Layer 11 of a small transformer language model trained on English Wikipedia (15 layers, counted from 0, width 128).
A neuron adds its activation times its output weights to the MLP's output. To switch it off is to set its activation to zero at one token and run the rest of the model.
A neuron's activation on a vector x is SiLU(weights . x), where the dot is the dot product.

Input weights of the MLP neurons that the questions are about. A number n stands for n times 0.0093.
n53: 28 -61 -2 7 -28 30 -12 -5 47 -15 35 -8 9 10 31 40 10 -8 11 -16 -17 2 -54 -8 7 -6 27 -20 0 -24 3 -74 8 41 25 16 56 20 23 8 19 17 -30 12 -16 -6 2 30 -2 8 5 -35 40 32 -11 16 -45 -30 37 -42 25 -13 36 -75 -52 8 -2 14 -22 24 -36 13 27 11 -11 1 -7 11 12 50 34 -16 8 -34 -30 45 50 28 20 1 19 15 35 -9 7 -10 -50 -45 20 -57 -44 -28 -15 -24 -24 14 7 -34 2 -12 -35 15 -14 2 -1 39 45 -17 18 -32 1 -3 37 2 4 12 -10 -7
n59: 12 -44 16 26 42 -16 24 7 0 30 21 -22 21 5 -26 -13 16 31 0 31 -8 16 -9 19 10 -38 -34 55 -21 -22 -12 -35 13 29 -13 -6 -10 -16 31 20 -3 -8 17 -21 -19 -34 42 -9 53 -42 -2 -9 -5 17 -24 13 21 7 37 -23 -12 -15 29 0 26 3 -3 14 -17 -34 -22 -37 -29 21 -7 9 -27 33 -22 -15 11 -36 -31 -7 20 -16 7 -1 3 24 -25 -18 20 17 -22 -25 -34 -29 -10 -45 -34 -30 25 41 11 44 -27 2 15 -1 -51 20 -1 34 -1 8 12 -15 -22 24 19 28 9 40 -7 -1 13 32
n97: -1 -20 2 10 1 10 -28 -36 -10 -3 -20 43 21 7 8 -24 -4 -31 -20 -3 -22 32 -3 35 -12 52 5 10 -1 -13 11 14 -3 -17 42 7 -5 -17 28 38 -20 -31 9 24 -23 -5 18 -15 -19 -11 16 -36 48 -49 -19 19 -57 16 13 -41 23 -7 -12 -12 -12 -5 7 -1 1 45 23 4 -12 10 15 16 -31 18 8 -12 0 16 -20 19 7 -17 -50 -12 1 9 78 25 51 -10 -29 8 57 11 -15 20 -42 2 -34 1 31 4 2 -6 -11 -22 -2 11 -23 -36 -7 -19 8 8 -38 41 22 13 10 9 43 11 23 8
n149: -13 34 22 -22 -21 -46 -3 31 10 23 -11 30 -3 -6 -12 3 -25 33 -13 -8 61 9 -26 40 48 -20 -21 19 -1 -21 -10 -7 18 -4 -37 -12 5 26 -3 -23 -16 -17 45 5 -22 20 0 -20 11 21 -17 18 20 -6 17 18 -54 32 21 30 -50 -8 3 -2 14 -22 0 26 0 3 11 -47 44 -8 -11 -11 6 -46 -17 -25 11 2 -26 -2 -58 29 -61 14 1 -25 -18 -13 18 -1 -9 -14 -10 -23 -9 -31 13 49 -5 2 -29 13 11 -20 26 -23 28 2 -10 -4 -38 2 13 20 10 -27 23 2 31 34 32 51 7 17
n150: -7 -19 43 6 10 -29 -17 -58 -41 -11 -12 -10 14 49 -6 3 -2 26 3 -11 -39 31 72 -3 -2 -18 26 -16 1 24 9 -59 -24 12 -38 35 -6 11 -27 18 30 -7 -19 -14 6 5 -25 15 24 27 -13 37 -12 21 -20 -19 45 -36 -48 -5 8 6 18 19 -4 1 31 37 -6 -2 76 -5 20 -6 -13 56 -9 12 -5 13 -33 -24 -9 2 13 -23 -29 7 2 -7 28 25 -12 -48 -10 35 -40 -1 -8 13 12 -10 9 26 32 17 20 14 2 -3 -14 -12 -25 -29 1 20 -3 -22 -51 -58 11 -33 -22 18 -3 -5 -20 25
n153: -8 -11 1 -52 -19 -13 22 -11 8 37 -20 31 -4 21 -15 18 -22 -10 -27 -9 -23 11 18 -8 16 5 -9 -3 34 4 4 -11 -28 -4 -21 21 40 -23 19 6 47 -7 13 34 20 -32 -23 7 21 19 10 -12 16 18 30 4 5 -26 18 24 -40 20 0 -14 -29 -23 -9 -4 25 11 -32 -7 38 -28 17 -22 -21 32 1 27 -28 -23 10 -45 -16 -23 2 -16 6 -8 -20 6 16 20 42 48 -8 30 12 18 -15 -24 14 4 4 -33 18 -2 7 -2 -1 -17 -17 -2 -6 -5 -12 4 1 -47 -7 1 14 7 -2 0 16 0
n320: -50 -51 58 -6 6 22 0 9 20 19 21 -17 -43 10 39 1 -33 -8 -63 -44 28 14 12 17 27 -22 31 -8 -2 18 -27 -26 -41 -52 11 10 -24 -6 -17 43 10 -17 -14 -33 -9 -14 -45 55 -9 -28 -33 48 31 -4 -46 4 -10 2 42 37 6 38 -13 13 0 -19 57 -4 -9 -29 26 -4 34 -3 -6 16 19 35 -20 12 -49 -23 17 6 11 -7 10 -2 20 36 -17 -6 32 -51 -24 3 -8 -12 2 59 -10 17 -8 -3 -13 18 -7 25 -42 30 8 1 -18 15 -1 11 13 54 16 9 -3 -11 13 4 -2 19 8 14
n330: 26 -26 5 44 -2 12 -35 4 46 -40 5 -2 -3 40 35 26 11 -14 -15 32 6 2 29 -19 20 8 15 -18 47 -12 0 -21 45 -7 1 13 -15 -42 -8 34 -9 11 -10 -5 -14 -15 -5 21 -21 7 2 40 -3 13 3 11 -12 -23 -26 5 56 11 -21 12 -8 -31 -18 8 -5 -15 -1 -2 -12 -48 -31 -57 1 -30 48 25 66 -29 -19 51 27 11 14 16 -23 -27 11 32 21 -28 -21 10 -30 27 -8 -17 9 -59 58 18 -5 -13 -13 23 1 -35 -43 4 -41 1 -15 1 -4 -2 -7 20 10 0 20 16 -67 -55 -2 19
n400: -3 -32 53 9 -43 13 27 -10 -30 3 -1 27 1 -20 -9 -38 -19 -28 3 57 -8 -19 11 42 -11 24 3 -1 -15 43 9 -10 -16 -8 53 -8 -22 4 -35 4 -3 6 -21 -8 19 -40 -33 -12 -11 -25 1 -5 23 -5 15 11 -32 40 -6 -8 -43 -9 6 -12 1 -10 -26 -19 14 -42 7 0 12 -24 -35 -9 7 31 -18 20 -4 49 12 16 -4 3 52 -4 -35 -30 10 3 -6 9 4 17 15 -22 -21 25 38 14 -1 4 -21 27 -1 -15 -17 8 1 -43 43 -17 -14 30 23 -3 22 22 -23 -13 -34 8 -47 7 28 -20
n439: 31 42 -12 -40 -14 -38 26 -39 -10 -15 35 -24 -1 14 12 -38 -40 -9 -20 4 23 -9 2 -19 41 -33 41 -5 -8 -27 -36 37 39 -13 6 -21 -36 20 8 7 -22 13 12 1 -6 24 -3 20 8 -2 37 -5 15 -6 -37 4 -16 40 8 -1 21 -6 2 -14 -25 -7 10 23 16 4 17 -7 -1 7 -40 -29 4 17 1 -53 16 -28 -16 20 11 4 -21 30 -14 -22 -14 19 37 33 -52 -9 4 -7 -19 38 -6 20 -28 12 -4 6 -19 18 -10 -11 -7 13 48 48 6 -1 25 -5 15 -6 -12 3 -13 9 -14 -14 57 -16
n489: -3 -16 46 -21 -6 -32 18 1 31 -3 -19 14 2 32 -28 -32 -23 9 8 -6 -12 -3 -31 1 -10 1 34 8 -28 12 -14 5 10 -17 -37 28 -17 21 -20 45 -12 4 4 19 14 3 23 -18 -12 -17 -1 -4 -33 21 27 34 14 -20 17 -28 -4 27 -8 -24 -7 13 8 -1 -20 -1 -9 -20 -27 18 -9 -22 -38 -21 8 29 7 -5 -38 -18 9 17 -25 22 -16 23 5 24 0 1 1 9 -7 -13 2 24 -36 8 9 -28 37 -4 29 19 -13 -13 20 -24 39 -21 4 13 -74 9 -2 -30 13 15 40 -1 19 34 -30 27
n496: -5 8 -20 -22 -18 -20 -6 -20 22 -18 -6 0 30 21 -18 33 -40 6 -32 21 14 10 -3 26 6 -54 13 29 8 22 -5 37 0 10 -40 2 -24 -7 -53 8 -14 -6 -9 34 -12 27 -33 40 -12 -8 -10 -9 23 3 27 1 38 -28 44 6 -51 19 27 5 32 -30 28 -31 -7 1 -16 25 -1 3 -7 -6 -25 12 55 -47 4 3 38 15 25 10 49 -52 -9 24 -9 7 38 41 13 19 14 4 1 8 -11 22 -14 -22 -37 -20 -37 -34 27 -11 -27 -35 -25 -4 -11 3 -12 -3 6 4 4 21 10 8 -50 -1 -18 -4
n509: -12 4 37 24 25 -34 24 43 -20 28 29 73 64 5 -39 13 38 16 0 22 -8 -18 54 -14 15 13 -31 15 -10 -4 -39 -9 24 2 13 27 -4 40 -60 58 -19 -39 10 14 -38 -50 -27 -52 -7 9 3 -22 -1 -1 -9 0 57 26 12 -9 17 -52 23 61 -47 -29 14 53 12 -2 28 -9 37 -61 -43 -10 -20 36 15 -37 -35 -47 -10 -54 -29 7 7 34 -39 -57 5 7 1 -17 -23 -34 -3 3 35 66 -9 -34 54 -56 6 -21 35 7 24 0 7 31 -31 5 -39 27 8 49 56 -17 -8 -11 27 -6 4 -94 15 -55

Output weights of the MLP neurons that the questions are about. A number n stands for n times 0.015.
n53: 2 -2 -38 10 10 8 -2 -26 1 16 -8 0 10 -33 -12 -8 26 -7 -9 1 9 -12 -24 8 21 35 8 -4 11 36 -40 -15 -2 11 -41 -20 -19 -13 32 27 15 -5 -17 -4 -17 -23 22 -12 3 -10 -4 3 -15 -35 7 -5 17 -4 -10 -11 0 3 -1 -5 -11 16 5 6 -7 18 17 8 19 30 36 -13 10 8 8 -3 -10 17 9 -22 21 -23 -41 25 14 14 -22 -9 0 21 -28 15 -23 11 -16 -14 26 29 -12 27 27 36 -8 11 -44 -23 -9 -22 22 -13 0 10 24 4 -6 22 -11 -1 -1 13 -14 -18 -31 25
n59: -29 -9 -1 1 -22 15 -12 -12 -14 15 9 26 8 -4 14 10 -26 13 -16 -8 6 -10 8 3 -42 44 4 -7 -4 7 1 43 -10 -5 16 5 -30 21 -20 -25 -17 2 -11 32 45 5 -21 16 -31 10 13 -43 17 6 19 22 10 -16 -2 -1 6 26 -6 31 -22 -11 36 22 -8 3 -7 -8 12 -39 -17 -10 25 -29 -15 11 -1 11 14 -7 18 20 11 -18 -6 0 -8 -5 -14 2 -3 2 -8 -15 -9 28 16 21 32 9 -15 -15 -2 6 -11 -14 47 -34 11 -3 -20 3 4 16 33 -12 -2 3 14 -25 5 -24 -23 -13
n97: -2 -27 16 -20 -6 12 -15 11 12 -12 -23 10 -29 45 6 -9 -14 12 21 -1 -7 -7 2 -31 1 14 12 5 -4 -38 11 -25 -3 8 12 -3 11 0 -11 -16 -4 20 11 3 5 13 -25 24 31 -26 -4 14 -24 13 29 -5 1 -13 1 -4 1 -15 -2 -17 -9 -3 14 14 -15 -11 0 -12 -16 17 -9 -9 11 -18 -11 4 7 -1 14 11 -12 42 -9 11 8 -4 7 4 -8 16 8 -21 -2 -34 15 5 -15 -1 11 -3 -21 -7 16 6 21 -3 29 15 13 8 -2 20 -8 5 13 7 8 3 -16 -6 -2 7 3 -12
n149: 25 -5 -9 15 10 15 -1 45 -9 -3 -4 3 -32 -49 -9 7 20 18 14 -1 -19 -1 16 12 -8 -6 0 6 3 -4 -2 -8 -12 7 -19 -5 19 4 12 -10 3 -27 25 18 -11 7 -17 -30 -16 -44 -19 22 4 16 27 14 2 3 7 27 -20 -11 -47 13 10 2 14 8 0 -17 -7 11 -20 -10 22 -43 1 -20 -5 -7 -17 4 22 4 -15 12 -9 5 -9 22 11 -4 6 -6 1 -9 44 -21 -9 8 33 -4 7 -1 -29 -10 -3 13 -14 -4 -18 11 0 26 18 -17 0 11 5 11 28 14 4 -7 -3 -7 1 -26
n150: 21 12 -12 -20 24 -10 -28 4 20 -19 -14 -28 -6 24 -7 13 8 9 2 -17 -4 12 8 -14 14 -7 -12 -25 -4 65 28 23 -7 -2 -16 17 3 10 -14 -13 24 16 -31 0 2 9 6 43 -30 20 -6 -5 -3 26 -13 4 -13 -1 -6 8 17 -23 0 24 -15 14 -1 -15 8 -40 -13 -18 -15 18 8 31 11 -19 3 2 10 -26 8 -26 0 3 9 4 -2 1 -4 -11 18 5 -1 19 -4 -35 10 14 7 -1 -27 -7 -4 8 -7 -16 16 11 11 14 13 -15 -5 0 -7 -25 2 -10 9 -16 -28 4 -16 17 -7 -22
n153: 0 -4 -1 -16 13 6 -21 7 -6 -13 -23 -13 13 -30 11 23 10 -7 12 5 30 -5 -4 0 -4 5 -14 12 -16 -12 8 1 -3 10 -17 -20 -12 -14 -21 -16 10 20 -8 -8 -25 45 30 -25 -15 13 -15 -15 -5 -10 36 7 -8 25 -19 -7 3 1 -7 10 -3 23 -14 1 -4 13 -21 0 3 19 11 -8 3 -9 -33 2 20 10 -39 -12 18 6 1 5 6 27 20 -6 -5 -14 16 4 -12 4 -27 -10 -3 5 -6 0 -5 -22 -2 1 5 -20 7 -1 6 -8 4 1 23 5 -2 27 -13 10 31 7 -17 5 -17 11
n320: -22 7 39 12 0 -5 32 17 3 8 -20 18 -30 23 -8 20 4 -7 -4 17 28 -7 -10 -8 6 -10 -18 5 14 -17 -5 -36 -2 10 -19 4 5 -26 23 24 5 11 -3 -43 -6 3 10 11 -20 3 4 -14 -8 -13 -40 -20 -1 24 9 19 19 5 17 -29 23 15 -11 -35 3 6 18 -13 -10 13 21 8 3 -23 -5 36 3 -8 2 -20 15 -9 5 16 12 -24 2 -7 -4 4 -6 -10 -38 -30 2 10 22 6 -19 -4 10 -19 -40 12 -11 -9 -17 6 -25 4 19 16 9 16 0 15 19 2 18 -7 -23 27 16 -23
n330: 8 21 2 17 -14 4 19 10 42 -16 25 2 -6 12 -10 -9 -20 -8 -2 40 24 26 1 -29 0 13 3 -16 20 26 -8 7 42 11 2 -11 -5 -37 9 -27 17 17 -3 3 3 -38 -15 -12 2 4 1 -20 -23 40 48 0 -8 3 9 17 12 10 7 -23 4 -18 7 -6 -7 -18 -12 13 -23 -20 26 -21 -4 -34 28 5 -17 -21 30 66 -31 12 0 7 -7 -1 22 28 5 15 1 -6 10 -30 -14 19 -10 -33 -24 -12 -34 -16 8 -15 5 -4 -1 25 -26 14 -17 11 -26 -13 9 16 -11 -22 11 15 -37 -16 -10 1
n400: -5 12 1 -17 11 -7 -23 7 6 15 -2 -16 10 21 0 4 -6 28 2 -9 -2 -3 9 6 -4 11 15 3 5 13 -19 0 9 1 -12 0 -8 -7 -15 18 12 8 27 3 19 8 8 24 5 -7 22 12 -10 -2 -15 2 -2 7 4 17 16 -8 -8 -31 -3 -3 12 15 -7 9 6 -22 -4 16 20 2 -5 -1 17 2 -1 -2 -1 -21 -2 11 -28 11 -8 9 -28 13 -10 0 -23 -18 8 -8 26 -2 -15 -19 6 -20 7 -17 10 13 -24 3 -11 0 -5 4 6 -4 -30 -8 -17 -35 12 1 -6 4 20 -2 -17 22
n439: -2 -9 5 24 15 19 -13 18 11 -4 -7 20 8 -9 14 15 14 3 18 -9 -9 -32 -5 -12 6 8 -15 20 -4 32 3 4 -4 -14 -13 9 17 12 5 -11 -17 16 -4 1 15 -10 3 -4 -10 -9 -35 20 -31 -22 -37 -1 -9 21 12 0 -19 16 -13 10 -7 -7 -11 -13 -14 -9 -2 19 26 16 7 -10 18 -9 7 12 5 4 -9 15 2 -33 14 5 5 -4 -12 -8 -6 -25 14 31 -4 14 1 -30 16 -2 20 6 -6 4 16 -1 -30 -1 20 8 -12 -38 0 12 -19 2 0 -4 -13 -10 3 -8 -5 -6 7 3
n489: 12 18 -4 15 11 1 -26 -21 8 -4 -6 2 12 -11 14 6 14 -25 7 14 -17 0 35 13 6 1 1 -9 23 -93 19 3 -14 31 31 -10 16 -15 9 -43 -5 2 23 5 -61 14 -11 12 21 -5 -7 2 23 -38 61 -17 16 8 -18 38 18 -12 -8 18 11 -11 -7 0 18 -5 15 30 -3 1 -19 12 -6 1 -14 -14 -11 -33 2 7 -28 4 9 -13 12 -23 -6 -27 -15 -10 2 -7 13 37 -5 -16 7 9 4 24 -15 -3 -18 -1 -1 22 -6 4 -25 17 -16 -25 56 1 -10 7 -13 -15 -12 -6 11 3 7 -25
n496: 7 10 10 14 9 5 14 37 -7 -2 -5 -7 5 -15 -17 -8 7 -5 -3 10 -10 -10 -1 2 4 -16 -17 0 -34 38 21 -17 -8 16 -19 1 18 -23 13 -17 8 15 -31 -12 -3 6 7 32 -13 7 -13 2 -23 13 3 -22 -9 10 9 -12 -13 0 -27 -11 -14 -8 -17 13 13 -6 -7 -7 -7 23 13 7 2 -4 1 8 4 9 12 15 -6 2 -2 11 -29 7 -6 -4 1 -26 0 -5 27 -1 14 -24 16 -10 6 3 0 -10 18 14 1 8 -15 -26 3 -5 4 -19 -15 -7 23 -11 12 14 14 14 -3 14 6 15
n509: 14 16 -5 -11 17 -18 32 49 -15 -17 14 55 -9 -28 -8 -4 39 15 28 -2 -4 27 12 -42 -5 -1 2 -30 7 72 -36 6 0 -4 17 12 21 16 11 22 -32 2 14 22 -28 -38 7 -46 -10 26 -17 29 -63 1 9 9 33 30 -8 -8 -17 2 -1 26 -9 5 32 31 6 10 14 -18 28 -5 -7 -28 30 -20 -28 -10 -43 -36 -21 -38 -7 37 1 -25 8 -4 -38 19 2 11 25 -22 -30 13 -40 38 8 -40 -4 -2 -14 21 6 -5 28 -26 -11 30 -17 17 -21 -11 8 46 1 -15 30 -7 -3 -12 5 -50 -25 -29

Each question names a token from some text and the token that comes next. It shows the vector x that enters the MLP there. A number n stands for n times 0.066.

Then comes g, the gradient of the next token's log-probability with respect to the MLP's output, scaled to length 1. A neuron's effect is roughly proportional to its activation times (output weights . g). A number n stands for n times 0.0044.

"| ", then "September "
x: 14 7 -8 -7 5 3 -3 28 -3 8 -9 -18 5 4 -4 -3 2 14 23 -21 39 -18 -10 -17 10 -24 20 -13 -7 62 4 -7 -2 -12 -7 -14 1 0 -13 18 2 15 14 5 22 6 2 -27 -49 4 -4 -4 -16 3 -44 -12 -3 34 -21 -8 5 0 4 15 6 2 -13 -13 -13 10 3 0 -18 15 25 -10 -1 -4 -4 5 -3 7 -13 9 15 -38 2 8 9 10 -6 -7 4 -14 26 3 -8 -2 -6 21 16 6 -42 12 -2 14 -29 -11 -5 4 12 -3 3 8 16 -5 11 -11 15 -3 -5 1 5 -2 -4 -4 11 0
g: 0 15 23 14 -5 5 28 14 9 -7 -41 8 8 1 52 -40 9 -1 -27 -1 -19 14 7 -5 -17 -41 -18 -13 -9 23 29 -3 7 7 -35 -11 -5 -4 -8 15 -7 30 -14 -35 -14 -5 -22 -20 7 -31 -8 -3 -5 -7 16 -1 3 38 -6 -16 6 -42 14 -7 -17 22 3 -19 0 -4 -15 16 -14 10 -1 -3 27 -28 37 23 -36 8 1 -18 -26 18 23 -3 -32 20 -16 -27 40 18 -19 -8 8 -4 -11 10 0 56 -11 5 10 23 9 30 3 46 -25 4 -28 -19 18 -3 11 20 -16 22 10 -1 2 13 20 13 -52 11
Switching off which neuron hurts the next token most? n320

"their ", then "service "
x: 11 -5 6 -17 0 -11 -2 19 -1 -11 -15 -7 14 7 5 -1 -2 5 20 -3 9 8 -7 -19 -4 -10 6 4 4 82 2 -11 4 -9 6 -12 -4 15 1 20 -12 18 7 -15 -16 -4 0 -18 -1 3 3 -4 -7 -10 -17 -22 -8 23 -9 -15 6 -12 3 5 -10 -12 -13 -9 6 7 -18 15 -6 14 23 -9 7 -1 -9 -6 -2 2 -5 15 -5 -73 -13 -3 6 2 -1 1 10 1 8 15 11 19 3 2 13 5 -28 -6 9 24 -23 -9 14 12 24 0 9 -2 28 -6 0 -15 -16 -5 1 10 -8 -17 -1 -1 6 -6
g: 22 18 -16 -34 13 -4 -30 6 -3 24 20 23 -16 -12 -11 47 -6 4 -25 8 -25 -6 19 20 2 -5 17 42 20 5 15 -40 5 3 21 -2 -12 5 -17 2 -18 -18 8 -7 -4 -2 -11 -36 -38 -13 -5 -4 22 -8 2 -27 5 13 0 21 -29 55 -31 -21 -7 34 3 18 15 42 -1 -7 -14 8 0 3 9 -61 -34 8 -26 14 5 10 -32 -13 16 10 -17 10 -10 29 13 13 -2 -6 16 -1 42 -4 -17 -5 13 -59 -8 -3 -10 -1 -29 5 -17 -10 -5 1 15 18 43 15 14 -2 -8 -17 22 4 -21 22 18 -8
Switching off which neuron hurts the next token most? n400

"| ", then "October "
x: 15 9 -5 -11 9 2 -2 31 -1 8 -10 -15 2 5 -5 -3 3 13 27 -22 40 -21 -10 -19 11 -26 15 -14 -11 63 5 -10 1 -9 -8 -16 0 -1 -13 14 -4 12 19 8 20 6 2 -27 -47 2 -5 -4 -16 4 -40 -17 -3 35 -14 -8 10 -1 7 8 4 2 -15 -19 -15 11 2 0 -20 16 29 -7 1 -2 -2 2 -1 10 -17 9 16 -31 3 11 8 11 -5 -10 5 -13 29 2 -3 -5 -6 22 18 6 -41 8 -4 8 -30 -8 -11 5 11 -1 1 10 19 -5 7 -11 10 -1 -9 -4 8 1 -8 -2 11 -4
g: -9 24 28 20 -15 3 28 3 12 -7 -31 15 12 -3 35 -25 3 23 -16 -6 -23 8 24 -9 -33 -42 -14 -18 -4 27 38 -13 21 -4 -46 0 0 14 3 12 16 50 -10 -23 -6 8 -21 -20 7 -10 -5 8 -7 -15 16 -20 6 32 -10 -7 -9 -42 12 -4 -17 15 20 -10 -14 -4 -28 8 -37 3 -11 -4 -7 -38 48 25 -24 10 4 -6 9 20 20 -3 -13 13 -28 -31 24 4 -19 3 9 10 -5 -22 -17 45 -6 28 4 23 4 12 2 47 -18 -4 3 -30 17 -13 -8 20 -15 24 0 19 11 -15 17 13 -41 -25
Which two neurons, each switched off alone, lower its probability most, in order? n439, n320

"began ", then "replacing "
x: 20 -13 -11 -23 1 6 0 36 1 3 -28 15 12 3 3 10 13 10 12 -15 3 -10 -11 -21 21 -10 15 3 -4 72 23 -18 0 -16 -10 -9 16 -6 -4 19 -11 16 10 -7 -21 -26 7 -27 -36 9 -8 -4 -15 -14 -15 -5 7 14 23 -11 10 14 -8 9 -1 18 -6 -11 3 12 -8 -20 -19 15 16 -4 9 -13 -31 -4 4 -20 -6 -14 13 -36 -10 -4 -10 -11 -19 0 16 8 14 7 5 12 5 19 -1 -14 -8 -2 5 2 3 -8 23 12 7 7 0 2 18 -19 36 8 9 -7 -8 -11 9 -31 -3 -8 28 -6
g: -2 23 31 21 5 12 -3 10 10 2 2 9 2 -10 -6 -5 10 -1 12 -2 8 -15 15 -22 32 -39 -19 16 31 -7 -27 2 9 -36 12 32 -26 36 18 13 -4 16 0 -30 -13 39 25 -29 -2 -34 12 -18 23 12 -5 28 8 30 -17 -18 13 -18 -17 37 -31 -10 47 63 19 -12 4 -18 8 4 -47 3 -7 26 12 -9 -19 -28 -19 15 -17 7 2 -3 -10 -29 2 -1 -28 7 -2 19 -23 1 -17 -3 2 -5 8 -29 -9 -9 30 -2 6 -32 -48 -15 -8 -12 -8 -22 -3 23 -24 16 19 -24 17 26 20 -9 11 -18
Switching off which neuron hurts the next token most? n509

"who ", then "live "
x: 9 3 -22 -25 2 -5 -15 30 10 -1 -48 -6 8 -2 -8 5 -12 4 15 -1 15 -4 -10 -23 11 -19 -9 2 -5 74 21 -12 -3 0 -19 -2 0 3 -3 7 0 29 9 4 -6 -21 -3 -24 -8 -2 1 2 -6 -17 -27 2 2 -10 23 -9 5 0 0 21 -21 0 -10 -8 -3 26 -12 17 7 20 29 -8 16 -15 7 1 2 -15 -3 21 24 -34 17 1 -2 -7 -12 -5 11 -4 32 3 -11 37 0 0 8 -22 7 0 0 -3 -18 -19 5 0 12 13 -13 -3 22 -4 11 7 -1 -4 -5 4 -11 9 -28 2 8 5
g: -15 -46 -26 -31 -1 23 12 19 -4 -22 7 2 26 1 9 18 13 18 19 -27 16 38 -14 -2 -11 -33 2 8 3 -3 21 -15 25 4 3 -28 22 -4 -23 -15 -20 12 -22 -2 2 5 2 -4 -27 -6 -15 9 28 -7 -6 14 -3 29 -8 -13 0 1 22 -14 3 -24 -3 10 -17 32 44 14 -27 10 14 -7 5 -4 26 -15 6 -6 32 -11 -26 5 15 -24 -22 15 36 -20 -16 -54 -1 -51 -14 -15 6 16 13 18 -15 -36 27 12 -4 36 -16 43 -5 -3 41 1 -22 -11 -28 42 0 15 -7 23 -6 15 -23 28 -16 -22
Switching off which neuron hurts the next token most? n496

"at ", then "Chicago "
x: 22 18 -13 -21 4 -13 8 19 -13 -2 -10 -17 10 -9 2 -12 25 28 20 -21 9 -5 -8 0 -5 -3 18 8 5 73 15 -7 2 -11 -21 -15 -6 5 -12 6 -24 14 4 -15 10 0 0 -19 -20 -5 11 6 -10 -10 -30 -27 -24 14 -17 -8 -10 -2 -14 -2 -12 0 -18 -15 10 9 -6 -7 -14 12 24 0 13 -1 12 -11 3 10 -8 14 22 -36 10 -1 10 32 -9 -5 8 3 31 20 -11 9 5 6 4 -11 -28 7 4 -7 -24 4 -12 1 14 -1 22 4 -3 16 12 -5 16 2 -16 -3 4 -9 -16 5 12 -3
g: 10 5 2 17 5 -28 -14 -22 9 12 -20 -6 -19 1 -5 -2 2 -4 9 3 -6 -18 32 14 21 -29 29 4 30 33 3 33 13 0 -22 -2 -12 -33 -11 34 -2 -28 7 34 -4 23 12 37 -35 -5 -25 13 0 -27 -16 2 12 34 3 17 23 -12 42 21 -21 -5 -43 5 2 5 -20 -3 -6 16 -10 -1 24 -20 -39 26 7 -9 13 -9 -24 12 24 0 -25 -15 -7 -2 1 -28 9 -1 -28 -14 -6 1 1 15 -31 -40 13 -7 17 -40 -67 -1 9 11 -28 -15 4 15 13 23 15 24 53 3 19 -21 -9 10 -6 11
Which two neurons, each switched off alone, lower its probability most, in order? n439, n400

"on", then "ha "
x: -9 22 1 -33 0 11 3 26 -10 6 -53 1 26 9 3 7 25 13 47 -5 7 14 -27 -31 8 -18 24 -2 -7 41 -2 -7 6 -3 -37 -21 6 20 22 -8 -6 6 2 10 57 -32 11 -7 -30 -1 15 0 -17 -20 4 -8 -18 -4 -3 -16 10 7 -7 28 -1 0 -18 -10 1 7 12 10 -3 18 1 -28 18 3 -10 6 17 32 -25 -25 14 -33 -8 -2 3 19 -18 -13 9 -9 -2 1 9 -5 0 11 -7 -4 -26 -13 -9 7 -29 -24 -19 9 26 5 9 -15 9 -12 24 9 -4 -1 15 5 13 -13 -1 -2 3 -10
g: 17 -22 -5 -2 -7 9 45 -12 2 -1 34 1 -2 -43 -11 -26 6 -15 21 -11 19 -5 -17 33 -8 -34 -18 14 26 -1 -26 -3 22 3 16 5 -7 18 -30 -11 14 4 -2 22 16 -17 -13 -24 0 29 3 -18 4 -19 20 18 -23 -9 33 31 -6 -10 29 -36 14 -13 1 -3 -55 -13 1 19 -45 21 12 0 -26 48 54 -24 20 42 6 23 1 2 23 16 -14 35 -15 -22 0 -8 -26 7 -5 -10 -2 -18 12 5 -3 -6 16 -9 -8 7 -21 -58 0 7 -7 17 2 12 -31 -5 -14 -20 1 -5 12 24 -14 7 -3 15
Which neuron, switched off, raises the next token's probability most? n489

"Stadium ", then "| "
x: 23 22 -25 -8 4 5 1 13 -19 21 -20 4 11 -14 0 -1 4 15 15 -12 21 -22 -22 -18 12 -21 18 8 1 75 3 3 10 -5 -11 -11 -5 10 2 2 -26 0 7 -15 12 -19 25 -25 -14 -12 -6 7 -20 -4 -23 -13 0 23 -24 -12 11 -6 -13 -17 -21 16 -9 -5 -5 -8 6 7 -31 15 20 0 3 -10 -4 -11 7 10 -7 19 23 -19 -14 -4 10 8 -1 -21 0 -6 14 -1 -13 -3 -4 14 -17 -7 0 -12 10 1 -26 -3 -19 5 34 -1 15 9 37 0 13 2 8 5 1 9 0 -4 -1 -3 17 -15
g: -23 0 8 -16 -13 10 -11 -28 -39 9 19 -40 -32 24 22 37 -11 4 -23 -4 2 2 2 -15 -16 1 15 -7 -35 -2 24 9 5 7 13 -7 -4 -30 -31 -22 2 0 27 -23 2 34 12 12 -13 -11 -23 -1 -19 7 -8 -17 7 0 46 -7 9 36 1 -18 21 6 0 -32 -6 33 -35 -18 32 17 21 -2 5 -7 32 11 11 10 20 30 10 -20 -2 -15 -16 -9 16 -21 7 -26 12 0 9 -23 18 -38 18 -1 3 30 -12 12 -29 -1 -10 -42 25 -26 38 -31 49 6 38 15 -2 18 4 -36 -20 12 -1 9 17 9
Switching off which neuron hurts the next token most? n439

"G", then "MC "
x: 3 19 4 -31 8 1 -5 33 -9 9 -19 -7 23 -6 -13 -5 -8 21 39 -18 31 -18 -3 -10 -17 0 6 12 -8 57 1 -24 6 -13 -13 8 16 6 3 1 -3 15 -5 -3 52 -23 0 -19 -19 2 5 -4 2 9 4 -20 -5 7 -9 -1 -2 8 -1 2 -8 22 -23 -17 7 5 2 -3 -17 33 8 -31 19 -1 13 -22 4 8 -13 4 19 -36 1 -2 15 33 -4 19 2 -3 19 20 -20 2 -10 12 -5 -6 -19 -8 -8 -12 -18 -8 -13 -7 15 4 3 -11 29 -3 27 6 -2 -5 -1 -4 -3 -33 -20 18 -1 -43
g: -23 41 -1 -57 18 -1 24 -38 31 10 -22 -16 17 -14 15 7 -1 -28 -18 9 6 23 21 -1 8 1 32 2 51 -13 10 -12 11 4 0 13 -11 0 -6 -29 53 -43 -7 27 -14 8 -5 3 17 -11 10 3 -14 -18 -12 -7 0 18 -23 0 36 26 -23 -18 17 -5 33 -20 27 9 -6 13 20 -10 -23 -35 -20 3 -5 -12 4 14 -32 19 -19 11 -24 -6 -2 -31 25 13 -11 25 0 -4 -1 6 -13 22 1 -25 -38 -5 -26 5 -10 -1 -20 20 15 0 20 -24 32 29 0 25 -12 -2 2 34 2 -23 -42 -21 14 1
Switching off which neuron hurts the next token most? n489